Layer 7 of a small transformer language model trained on English Wikipedia (19 layers, counted from 0, width 64).
A neuron adds its activation times its output weights to the MLP's output. To switch it off is to set its activation to zero at one token and run the rest of the model.
A neuron's activation on a vector x is squared ReLU(weights . x), where the dot is the dot product.

Input weights of the MLP neurons that the questions are about. A number n stands for (n - 500) times 0.0021.
n19: 547 605 619 367 592 599 406 832 655 402 439 424 363 360 407 435 613 596 507 405 387 584 456 630 346 530 404 501 742 452 474 449 541 637 340 580 581 534 331 527 350 527 330 628 391 577 417 538 532 496 578 438 600 459 690 581 545 636 484 446 389 586 489 537
n34: 582 658 659 494 450 603 659 433 559 509 411 545 333 652 459 475 626 567 584 486 662 578 562 610 570 524 581 608 579 523 400 497 429 569 465 484 325 447 518 654 469 590 534 540 688 508 530 461 585 438 528 433 500 544 469 457 184 545 519 481 471 437 488 880
n49: 395 389 488 530 575 484 407 521 627 457 451 392 380 509 389 328 501 475 574 510 574 546 532 407 365 618 534 463 501 411 611 493 571 534 614 681 420 578 553 565 514 581 530 505 444 329 500 516 384 522 545 354 584 457 329 412 559 614 413 543 452 336 611 456
n59: 288 509 406 599 415 419 441 752 544 425 477 408 469 382 401 654 385 424 401 390 311 440 711 635 384 356 548 468 551 582 473 434 539 509 368 435 580 565 423 514 521 431 541 550 657 505 609 492 553 418 499 458 489 586 353 361 666 490 674 550 494 732 333 501
n79: 441 484 597 331 473 494 553 624 643 535 693 557 463 359 658 490 277 568 568 446 455 615 424 361 456 442 469 500 468 289 539 413 455 436 436 438 516 326 432 769 473 495 392 441 486 450 932 560 361 396 488 419 637 526 594 491 483 445 515 533 521 481 590 469
n83: 331 599 531 587 505 480 614 686 512 522 451 709 551 371 589 587 499 402 694 543 492 600 376 483 569 530 365 609 337 448 644 484 530 401 553 591 571 313 640 533 337 543 337 460 527 491 630 738 281 433 516 538 614 442 680 532 568 436 635 599 528 363 433 544
n85: 497 557 620 295 485 707 421 530 691 556 577 532 510 706 600 692 567 350 462 657 432 532 549 239 238 389 395 389 465 552 566 547 472 478 449 464 333 363 519 645 507 394 520 591 324 618 405 594 582 351 450 565 482 471 477 613 360 533 628 582 317 442 422 475
n103: 470 562 424 632 586 526 358 606 561 316 427 504 492 345 357 348 286 500 488 513 630 535 441 687 392 399 426 279 656 444 499 504 571 479 535 343 469 390 427 618 475 545 495 450 361 417 628 649 472 485 436 402 428 525 577 399 478 566 456 597 390 510 450 509
n106: 471 521 354 530 408 591 604 392 502 601 468 504 392 665 250 501 681 397 459 671 511 464 438 591 388 553 219 502 396 343 374 427 690 387 443 650 524 314 442 405 644 347 395 468 611 544 449 497 458 585 708 700 466 524 686 466 473 651 336 408 575 608 708 417
n112: 548 477 322 590 612 617 503 427 585 556 485 549 582 501 475 697 343 414 193 493 325 614 405 433 482 414 478 396 598 514 422 558 450 662 553 545 463 306 635 432 535 277 710 402 281 424 413 501 430 522 571 446 308 420 521 587 564 436 392 453 592 582 417 354
n136: 431 395 468 341 499 651 512 396 553 406 543 548 485 348 551 396 550 501 453 523 481 614 454 408 267 465 463 340 659 621 503 553 521 362 517 531 564 525 355 431 575 570 450 748 721 632 609 495 474 531 574 551 439 496 525 404 357 604 473 582 310 582 504 510
n194: 320 690 294 559 463 643 493 532 465 528 474 350 489 588 201 468 558 340 398 455 547 564 309 434 504 497 555 610 473 566 517 455 452 699 278 540 591 512 644 490 649 641 525 504 591 644 655 495 394 494 465 496 636 426 812 387 529 374 463 436 616 319 550 573
n199: 790 535 505 293 502 452 414 508 553 516 521 448 538 620 439 449 546 356 606 586 365 463 589 364 470 477 346 399 389 540 433 25 451 419 512 500 552 445 490 505 447 407 455 617 468 514 599 517 620 525 556 642 699 256 550 438 494 498 437 353 321 480 428 407
n202: 467 446 459 598 447 638 542 660 524 462 431 497 653 601 627 710 505 288 412 678 522 486 626 506 410 596 479 562 460 421 635 555 412 476 449 429 581 570 476 379 523 686 336 601 426 394 497 387 572 368 440 563 765 564 447 511 587 372 429 627 480 465 515 628
n222: 501 454 461 568 496 410 426 505 652 542 517 450 613 394 310 592 502 567 550 561 368 571 568 566 404 403 552 539 968 506 444 538 504 564 321 494 527 499 709 592 454 742 434 450 603 457 513 549 508 408 447 320 418 392 583 581 628 544 418 667 484 584 465 674
n226: 558 583 453 366 546 678 417 424 671 624 443 494 399 618 506 449 603 396 549 537 738 525 546 642 421 551 374 530 539 443 489 350 513 520 331 847 336 588 722 578 450 341 548 653 428 501 626 618 513 603 409 544 526 487 551 499 408 517 503 570 452 474 435 308

Output weights of the MLP neurons that the questions are about. A number n stands for (n - 500) times 0.00038.
n19: 647 518 487 344 225 369 327 431 365 578 479 477 453 486 550 541 553 740 435 528 330 531 685 414 420 459 685 623 422 499 623 792 537 554 589 387 558 424 478 613 399 177 773 613 724 793 254 748 707 440 763 514 512 490 334 364 351 480 359 557 509 390 432 499
n34: 479 421 517 615 531 434 515 461 295 394 570 528 372 191 580 323 566 273 341 399 363 659 423 446 568 446 470 366 288 582 601 449 593 484 420 494 641 453 236 530 378 489 472 391 592 478 521 395 702 667 462 619 860 500 256 406 453 523 690 499 657 244 476 460
n49: 350 593 518 514 440 487 21 558 599 248 453 694 441 481 397 174 542 504 563 459 386 331 534 490 336 521 544 397 495 649 670 496 359 517 767 516 513 369 605 287 611 705 334 395 429 394 557 533 607 613 655 234 524 353 374 517 488 283 539 616 525 430 615 475
n59: 371 677 663 271 346 492 336 432 496 884 428 799 730 555 618 374 404 406 347 481 797 454 341 432 514 502 282 756 428 409 394 693 144 648 547 541 643 528 487 485 417 622 679 466 409 580 655 569 502 437 506 447 254 549 765 454 457 511 427 571 365 387 515 377
n79: 346 534 365 389 218 320 462 514 347 530 584 602 412 512 625 684 354 428 585 610 625 607 538 289 530 229 559 848 511 369 530 606 189 467 563 406 465 550 683 635 239 519 410 497 596 386 461 511 699 539 435 446 466 451 532 597 476 390 198 602 658 590 601 622
n83: 598 535 504 306 395 539 242 426 747 505 424 790 384 330 631 442 579 511 381 686 618 559 463 326 334 516 460 590 200 590 622 577 365 535 546 466 657 427 682 370 333 589 479 511 519 291 358 766 647 222 571 533 408 409 640 612 876 512 558 624 558 590 274 738
n85: 378 584 700 675 657 496 387 670 544 601 466 600 530 540 514 434 562 527 569 289 519 228 536 570 430 159 783 488 395 668 447 576 133 467 451 313 564 533 479 396 440 529 664 333 623 323 588 541 399 814 576 743 460 723 411 446 520 217 621 467 415 348 574 438
n103: 615 480 563 733 413 362 255 582 481 364 474 522 315 644 517 387 595 318 562 330 475 440 593 498 527 658 617 426 321 781 745 429 398 528 400 108 716 413 491 526 430 502 487 456 607 501 399 676 528 454 541 308 345 423 345 352 501 463 622 521 466 549 852 443
n106: 381 255 634 363 740 413 216 551 359 316 601 596 819 572 736 435 639 489 584 333 317 512 371 620 566 537 660 700 500 549 526 456 375 586 781 472 560 637 432 419 373 443 257 599 566 294 680 183 537 446 838 515 281 470 142 417 513 599 617 567 640 757 315 478
n112: 784 512 440 476 557 653 616 629 696 315 634 306 305 733 555 525 612 581 519 690 549 767 512 490 620 743 452 509 548 649 407 512 292 722 776 271 775 216 353 634 465 552 356 267 506 489 121 397 328 456 568 645 628 556 360 387 492 421 506 512 412 462 282 535
n136: 480 489 470 422 532 603 478 586 383 330 547 665 313 660 544 340 517 581 510 374 449 551 557 277 598 474 513 463 611 729 490 568 626 402 650 665 615 561 315 397 531 706 482 224 440 499 374 756 680 561 421 522 551 566 542 267 517 578 748 559 383 496 805 488
n194: 562 659 495 456 338 528 432 391 465 333 518 464 473 453 520 435 625 391 528 287 585 128 561 360 630 259 719 562 370 494 442 740 309 429 247 370 461 264 548 345 627 554 502 639 386 527 567 537 591 339 705 643 438 633 537 747 732 510 567 486 766 327 686 410
n199: 519 486 525 275 494 441 513 587 193 450 608 663 340 622 499 457 467 620 459 623 407 568 387 591 402 440 248 721 617 624 296 588 351 519 353 378 644 512 398 532 789 450 560 593 342 786 470 168 630 722 414 392 647 502 679 534 424 267 603 485 614 800 647 598
n202: 304 543 389 596 653 361 559 259 540 531 117 581 451 676 757 423 734 540 440 770 526 470 552 552 373 393 661 460 355 546 551 256 265 478 667 651 728 648 442 403 324 457 518 359 339 451 579 343 396 769 627 494 498 388 583 485 537 465 324 529 660 473 504 578
n222: 568 504 747 176 440 588 484 436 457 605 522 557 755 365 568 391 619 622 451 397 392 585 648 419 524 500 340 499 583 87 251 567 638 471 617 659 444 689 389 201 598 562 534 414 399 594 205 369 712 526 504 453 438 529 556 520 574 381 360 718 647 733 579 425
n226: 592 358 287 453 874 413 255 328 830 673 686 739 723 427 588 403 670 495 650 231 706 509 530 672 437 665 590 507 552 485 510 401 538 545 341 418 455 591 387 459 647 579 561 670 502 283 593 475 357 596 722 512 583 395 450 556 595 392 305 639 635 590 377 567

Each question names a token from some text and the token that comes next. It shows the vector x that enters the MLP there. A number n stands for (n - 500) times 0.0087.

Then comes g, the gradient of the next token's log-probability with respect to the MLP's output, scaled to length 1. A neuron's effect is roughly proportional to its activation times (output weights . g). A number n stands for (n - 500) times 0.00094.

"he", then "n"
x: 482 560 568 327 398 592 254 553 738 417 363 718 476 602 595 438 579 485 461 509 657 617 598 576 813 428 709 558 497 657 423 602 330 484 502 517 573 615 384 448 425 537 377 389 511 551 401 331 612 499 518 403 401 621 486 554 438 490 350 625 734 577 484 340
g: 482 816 436 571 290 526 378 293 383 492 530 386 294 436 537 472 741 462 604 645 554 443 207 589 715 268 554 302 422 454 457 557 546 519 440 371 342 380 490 716 394 544 467 479 576 348 647 687 554 453 504 475 536 531 464 676 535 635 707 514 303 253 764 627
Which neuron, switched off, lowers the next token's probability most? n34

"p", then "l"
x: 443 488 607 354 460 440 209 487 508 473 514 575 475 433 664 412 523 581 626 444 584 518 660 435 611 388 693 576 349 531 511 753 303 418 590 437 577 516 414 450 277 529 463 356 553 586 464 572 624 516 475 337 552 565 650 493 481 347 334 733 614 579 789 399
g: 680 611 296 372 487 637 476 428 211 553 468 409 403 530 439 582 356 633 64 547 405 521 882 508 513 416 435 228 547 308 445 438 398 442 293 536 527 339 611 841 454 476 524 466 548 349 589 473 460 478 436 311 415 393 475 571 338 423 503 470 540 610 585 498
Which neuron, switched off, lowers the next token's probability most? n79

"e", then "b"
x: 443 533 607 327 500 446 419 424 782 569 371 767 418 525 482 449 624 541 437 450 782 392 525 641 574 470 612 393 428 663 466 651 318 518 512 504 510 594 271 511 498 394 419 379 533 469 455 443 678 574 585 422 519 564 590 500 522 437 326 652 795 604 658 449
g: 582 426 455 504 685 414 725 335 531 636 370 378 398 314 368 495 516 354 492 525 291 222 578 528 517 157 749 521 404 594 600 474 434 507 453 477 311 579 428 437 665 672 388 352 386 494 447 662 516 533 586 435 508 217 595 335 729 519 470 458 434 208 725 413
Which neuron, switched off, raises the next token's probability most? n106

"a", then "x"
x: 509 512 535 404 511 502 384 441 624 502 368 586 632 545 504 423 523 551 542 631 715 476 648 598 650 428 528 490 500 721 432 607 441 524 621 553 589 662 321 362 527 387 324 174 488 399 389 447 691 480 567 468 597 628 590 535 710 404 194 648 544 521 661 516
g: 279 423 457 638 561 351 644 418 759 671 501 703 307 309 548 524 600 664 583 504 503 676 399 502 434 542 859 315 739 409 319 386 526 600 495 426 638 582 552 497 390 383 326 408 678 714 540 508 614 495 326 376 671 475 318 496 502 343 307 468 609 457 612 346
Which neuron, switched off, lowers the next token's probability most? n202

"is", then " d"
x: 512 468 453 368 360 578 436 430 520 547 460 561 504 520 531 335 471 574 648 635 633 457 508 440 697 382 741 511 465 789 408 659 329 656 596 435 552 483 477 461 532 357 490 382 491 506 288 382 494 459 595 273 351 540 572 490 467 299 203 499 624 479 717 440
g: 722 491 425 379 247 537 340 532 558 398 482 452 472 560 441 580 377 565 432 522 494 672 668 354 465 413 757 530 537 347 666 222 687 438 425 819 293 434 616 329 648 442 481 751 536 355 333 449 241 364 537 628 409 390 420 607 439 559 434 334 744 531 482 607
Which neuron, switched off, raises the next token's probability most? n112

" w", then "ing"
x: 462 543 556 218 364 520 83 513 421 473 356 446 461 401 572 353 668 617 658 474 618 542 564 424 664 396 573 478 490 630 517 666 471 499 633 509 594 571 372 546 433 374 515 403 408 574 334 541 617 393 576 459 484 527 606 490 472 526 313 709 649 618 670 452
g: 448 484 578 477 422 435 505 582 463 292 589 904 304 624 668 443 556 105 695 523 338 714 341 649 502 309 379 388 581 435 227 425 501 535 503 447 561 463 530 674 638 616 602 339 458 433 698 382 625 572 435 638 336 548 565 423 344 684 463 545 444 419 590 476
Which neuron, switched off, raises the next token's probability most? n19

"p", then " t"
x: 379 590 477 352 571 420 290 441 453 496 417 668 550 478 609 391 497 607 649 504 587 584 621 459 621 364 629 570 338 651 452 611 305 449 560 329 645 468 453 498 325 531 370 324 601 646 536 537 681 466 536 282 462 566 662 523 490 358 227 695 609 531 638 445
g: 766 377 457 206 721 602 576 438 513 273 618 603 280 427 255 733 464 609 579 522 439 398 504 571 393 385 572 289 427 355 607 296 473 622 355 469 406 671 352 724 522 752 530 387 569 421 506 404 543 467 472 407 406 381 451 655 567 688 527 605 409 783 565 483
Which neuron, switched off, raises the next token's probability most? n79

"ive", then " with"
x: 479 483 609 280 428 390 158 342 605 634 548 578 539 564 609 502 554 419 719 490 560 535 639 474 539 373 610 457 392 594 402 626 403 529 530 373 544 551 340 314 439 432 423 296 523 641 367 491 619 483 610 388 372 627 644 390 515 562 285 681 615 519 573 367
g: 725 435 513 252 584 533 496 667 385 505 568 897 683 519 343 459 426 523 451 524 290 263 599 473 395 357 422 763 467 296 562 446 503 452 492 554 388 611 412 446 609 601 601 546 687 618 379 514 426 669 334 587 473 621 453 669 496 154 701 695 402 523 430 514
Which neuron, switched off, lowers the next token's probability most? n85

"b", then "le"
x: 484 523 640 403 487 242 271 497 616 468 437 471 646 502 620 377 584 634 529 440 524 462 795 505 570 377 581 543 490 683 489 704 531 498 447 439 587 512 531 470 369 440 414 366 524 590 297 424 592 494 435 266 421 609 656 464 604 333 241 688 609 463 585 390
g: 722 568 552 611 574 323 338 541 599 404 236 662 406 366 362 373 488 606 427 554 440 483 641 498 350 400 544 477 693 371 733 442 587 536 354 622 327 475 601 118 743 679 536 266 746 574 438 531 530 573 622 425 489 448 407 708 455 305 467 623 522 338 367 497
Which neuron, switched off, lowers the next token's probability most? n222

"ant", then " b"
x: 495 576 568 372 373 249 286 405 572 593 477 438 548 519 570 439 521 433 656 541 419 566 721 449 550 315 663 467 393 648 301 570 402 673 528 295 552 611 469 397 360 451 466 388 412 655 369 488 651 514 610 439 304 650 612 318 606 479 336 551 532 431 646 391
g: 378 452 491 462 491 474 587 421 510 574 306 675 251 832 440 705 516 304 588 819 305 435 409 503 399 457 365 526 365 645 525 628 150 401 509 422 367 608 588 561 486 522 721 703 479 338 482 528 474 636 610 461 632 446 399 525 358 754 563 750 566 543 457 512
Which neuron, switched off, lowers the next token's probability most? n199

"l", then "ive"
x: 457 438 429 307 377 377 260 390 443 547 548 625 462 596 562 333 588 398 586 519 634 455 515 609 658 298 362 563 386 674 491 572 380 565 623 531 601 547 270 363 581 506 234 279 496 570 417 484 660 405 614 411 416 598 556 531 644 465 370 630 647 433 621 415
g: 575 293 401 561 727 312 503 609 229 507 440 528 431 415 396 717 523 401 299 560 510 332 287 792 360 394 526 420 492 502 309 361 849 653 554 598 340 431 361 682 427 656 494 285 606 611 455 527 533 467 513 472 256 438 495 499 629 537 652 454 331 570 657 573
Which neuron, switched off, lowers the next token's probability most? n106

" T", then "or"
x: 377 534 593 429 450 437 159 554 638 524 472 469 494 439 636 308 546 564 628 465 712 559 670 489 666 501 746 475 482 660 498 667 403 417 603 386 541 562 398 396 382 434 354 195 440 664 458 587 629 484 524 459 555 572 665 413 464 482 347 608 593 558 570 400
g: 630 307 418 522 380 509 267 460 415 491 255 659 502 640 575 413 524 457 590 752 499 482 429 461 190 548 598 143 432 476 357 461 614 633 621 397 593 299 427 668 585 438 654 537 600 451 530 523 568 449 745 525 376 255 565 669 725 421 462 433 693 485 684 322
Which neuron, switched off, lowers the next token's probability most? n103

" M", then "c"
x: 319 552 492 399 450 366 34 506 554 489 391 477 458 482 566 199 522 501 682 495 686 549 601 532 580 499 671 438 389 627 502 668 402 452 605 437 525 491 441 457 397 419 315 347 439 559 468 530 563 448 595 348 502 527 582 374 587 475 305 600 558 528 627 375
g: 625 515 140 635 410 484 709 327 638 453 221 499 450 592 480 358 590 439 532 666 527 424 543 457 724 287 544 561 182 447 484 584 475 602 589 364 545 523 582 346 738 254 664 640 565 507 408 552 331 496 616 420 643 260 567 494 589 466 598 259 318 500 523 534
Which neuron, switched off, lowers the next token's probability most? n103

"c", then "r"
x: 379 569 582 356 502 431 315 571 529 293 396 555 631 511 663 365 487 538 541 526 565 562 715 501 573 283 646 466 375 583 443 758 479 458 544 406 736 646 387 506 437 548 296 476 500 624 404 580 647 395 654 432 423 639 599 490 655 273 411 497 688 505 551 403
g: 359 392 730 457 464 685 404 820 285 694 443 358 479 456 413 737 438 480 409 455 663 589 453 635 817 701 753 612 707 612 590 520 535 408 383 189 597 471 520 494 442 345 373 653 454 385 471 585 570 536 486 441 550 374 774 510 391 433 462 531 541 336 521 541
Which neuron, switched off, raises the next token's probability most? n202

" of", then " M"
x: 474 525 613 385 469 530 177 373 525 584 494 586 557 441 516 372 536 428 622 460 718 408 691 454 663 257 555 474 497 715 528 599 329 507 539 379 451 636 339 307 475 403 397 345 678 650 451 424 598 458 634 402 321 649 589 530 604 431 452 644 560 541 555 407
g: 379 592 559 553 695 594 343 602 239 449 189 584 394 376 616 517 514 535 572 142 617 438 333 309 445 343 533 327 507 456 362 405 535 524 442 442 500 628 486 450 627 643 835 390 682 500 578 436 611 610 572 789 709 528 520 545 456 484 712 495 561 671 403 639
Which neuron, switched off, lowers the next token's probability most? n136

" O", then "f"
x: 267 544 555 366 330 467 270 529 642 546 325 484 456 485 488 392 549 532 559 530 573 515 666 506 709 457 766 543 456 637 556 689 285 499 535 388 560 532 458 382 489 426 313 285 404 586 385 407 579 353 530 417 595 516 578 456 424 482 468 785 611 537 676 413
g: 887 600 602 693 460 508 805 304 557 813 416 606 626 674 375 347 490 386 607 331 693 522 545 652 299 553 521 515 637 720 577 293 358 520 636 450 605 555 310 484 567 462 540 477 542 673 615 403 588 484 601 502 541 394 645 455 625 581 433 454 498 567 760 478
Which neuron, switched off, lowers the next token's probability most? n202

"en", then "j"
x: 523 581 517 301 404 382 181 414 591 537 581 649 611 489 577 365 682 524 631 439 552 395 692 481 631 295 650 438 327 619 504 434 297 601 583 462 630 530 395 300 487 551 352 459 468 616 417 474 648 568 526 507 634 422 622 529 571 398 365 590 566 567 653 315
g: 572 301 633 444 741 586 428 495 473 620 308 323 425 415 401 516 157 794 553 293 436 238 654 633 331 722 293 530 696 612 492 500 428 579 374 461 500 609 410 484 664 549 694 346 464 520 575 254 434 473 625 602 607 465 532 612 636 558 472 666 563 495 421 336
Which neuron, switched off, lowers the next token's probability most? n199

" M", then "V"
x: 353 563 511 421 443 388 48 509 564 503 410 479 444 493 552 194 535 520 690 478 682 518 627 517 563 480 651 460 347 604 477 698 382 460 597 453 525 488 454 451 394 384 347 330 391 540 450 509 568 443 577 371 473 556 609 352 593 470 310 606 551 503 633 361
g: 439 502 527 608 551 449 413 547 593 666 529 331 471 539 724 476 498 315 448 501 633 494 377 737 470 704 506 287 592 645 564 602 326 474 396 231 330 566 485 287 556 223 398 406 641 515 724 487 389 560 471 706 784 445 421 486 330 791 488 414 417 664 381 708
Which neuron, switched off, lowers the next token's probability most? n103

" f", then "av"
x: 344 615 619 261 470 463 100 513 454 559 417 531 464 413 527 432 557 635 545 448 584 481 706 468 633 424 614 502 374 676 513 551 399 515 459 481 597 549 365 396 400 510 404 309 471 598 375 490 550 500 502 403 425 464 697 322 520 469 364 774 554 675 666 453
g: 215 328 310 373 539 522 436 714 295 610 642 639 338 540 498 444 513 476 524 677 436 432 335 600 348 555 602 587 204 666 646 576 571 528 760 454 444 651 394 518 545 534 477 710 573 358 635 283 555 506 731 802 389 683 562 386 521 368 403 513 555 641 403 569
Which neuron, switched off, lowers the next token's probability most? n19

" s", then "i"
x: 389 640 415 413 348 436 171 500 502 493 444 581 424 341 621 362 666 486 606 424 675 553 589 352 669 417 643 490 313 711 511 696 476 499 560 480 536 629 399 365 489 506 461 314 496 590 430 557 554 478 527 482 523 560 655 349 502 432 285 697 565 596 695 420
g: 635 526 521 519 347 142 181 184 461 412 397 507 488 626 541 552 555 530 579 548 644 351 483 402 609 286 453 295 479 601 152 606 550 461 557 403 680 340 413 519 370 656 361 399 374 299 528 434 400 573 374 469 419 606 350 442 622 694 679 476 564 382 445 603
Which neuron, switched off, lowers the next token's probability most? n194

"ay", then "ers"
x: 520 606 605 393 579 352 184 441 664 699 510 653 536 619 707 370 495 552 597 579 590 621 672 485 629 416 624 474 341 571 455 584 546 579 406 447 567 716 368 544 469 432 399 482 396 693 347 437 571 579 571 494 524 602 630 504 494 417 411 694 560 553 622 246
g: 264 475 529 738 453 488 473 491 402 330 603 434 524 471 564 620 261 556 509 386 671 688 366 491 584 943 335 311 158 489 473 393 372 438 415 526 531 427 421 420 343 474 456 450 673 417 400 505 653 715 444 671 467 553 482 462 755 363 519 600 399 527 306 624
Which neuron, switched off, lowers the next token's probability most? n85

" P", then "G"
x: 365 602 515 402 396 439 98 518 510 540 459 491 535 460 646 312 465 521 653 392 628 552 590 525 620 481 785 467 459 581 499 648 295 381 584 454 449 519 353 446 294 476 353 291 506 584 394 560 598 509 582 356 557 498 563 439 550 411 342 634 574 534 700 434
g: 372 462 711 609 649 281 441 426 514 600 301 345 619 559 564 170 358 470 475 626 374 452 271 723 592 511 386 535 574 688 427 405 461 435 537 407 484 444 577 393 465 241 74 419 553 703 688 426 589 371 536 358 569 498 658 450 361 722 420 548 501 550 464 530
Which neuron, switched off, lowers the next token's probability most? n49

"ord", then "ic"
x: 571 610 463 443 496 408 326 378 589 626 487 527 608 449 583 310 640 656 855 492 688 580 558 340 647 324 585 536 405 680 445 520 277 521 569 473 572 509 449 503 360 447 417 433 354 635 524 531 574 573 420 472 439 653 646 370 539 498 277 664 630 411 587 405
g: 520 584 507 417 450 549 320 613 454 281 738 441 536 324 579 570 527 456 500 296 541 745 589 600 311 458 537 475 321 679 451 609 667 736 600 606 530 389 297 353 400 715 653 514 608 567 802 337 480 438 434 339 420 508 521 402 568 349 325 567 150 445 500 693
Which neuron, switched off, lowers the next token's probability most? n226

"re", then "e"
x: 487 503 491 359 331 545 344 425 640 538 316 649 468 554 512 458 623 638 380 643 602 483 554 547 731 368 614 512 558 616 416 590 317 643 565 501 536 485 393 405 571 213 489 248 388 667 513 400 470 509 448 321 461 598 549 525 692 426 431 679 655 667 632 474
g: 681 489 542 624 642 387 355 443 569 354 482 540 439 591 761 295 445 567 679 578 614 635 473 422 684 575 461 535 380 574 249 503 689 433 603 368 474 444 592 340 460 364 585 484 522 413 622 507 409 793 827 532 526 657 611 618 561 267 637 488 277 669 383 795
Which neuron, switched off, lowers the next token's probability most? n112

"k", then " g"
x: 529 546 568 442 369 369 215 541 612 529 446 512 600 644 586 318 606 469 542 512 523 629 657 338 602 332 531 569 489 576 293 606 378 574 520 515 503 659 527 547 394 373 380 384 488 593 381 510 546 588 524 374 458 770 516 368 440 452 202 632 691 494 638 328
g: 432 530 639 340 595 566 353 237 322 568 619 519 619 488 584 756 503 547 696 622 534 352 419 488 298 441 497 509 635 657 407 334 309 375 352 184 425 374 435 396 532 601 360 441 829 321 457 363 296 504 615 475 415 591 379 519 597 666 506 540 551 438 802 555
Which neuron, switched off, lowers the next token's probability most? n226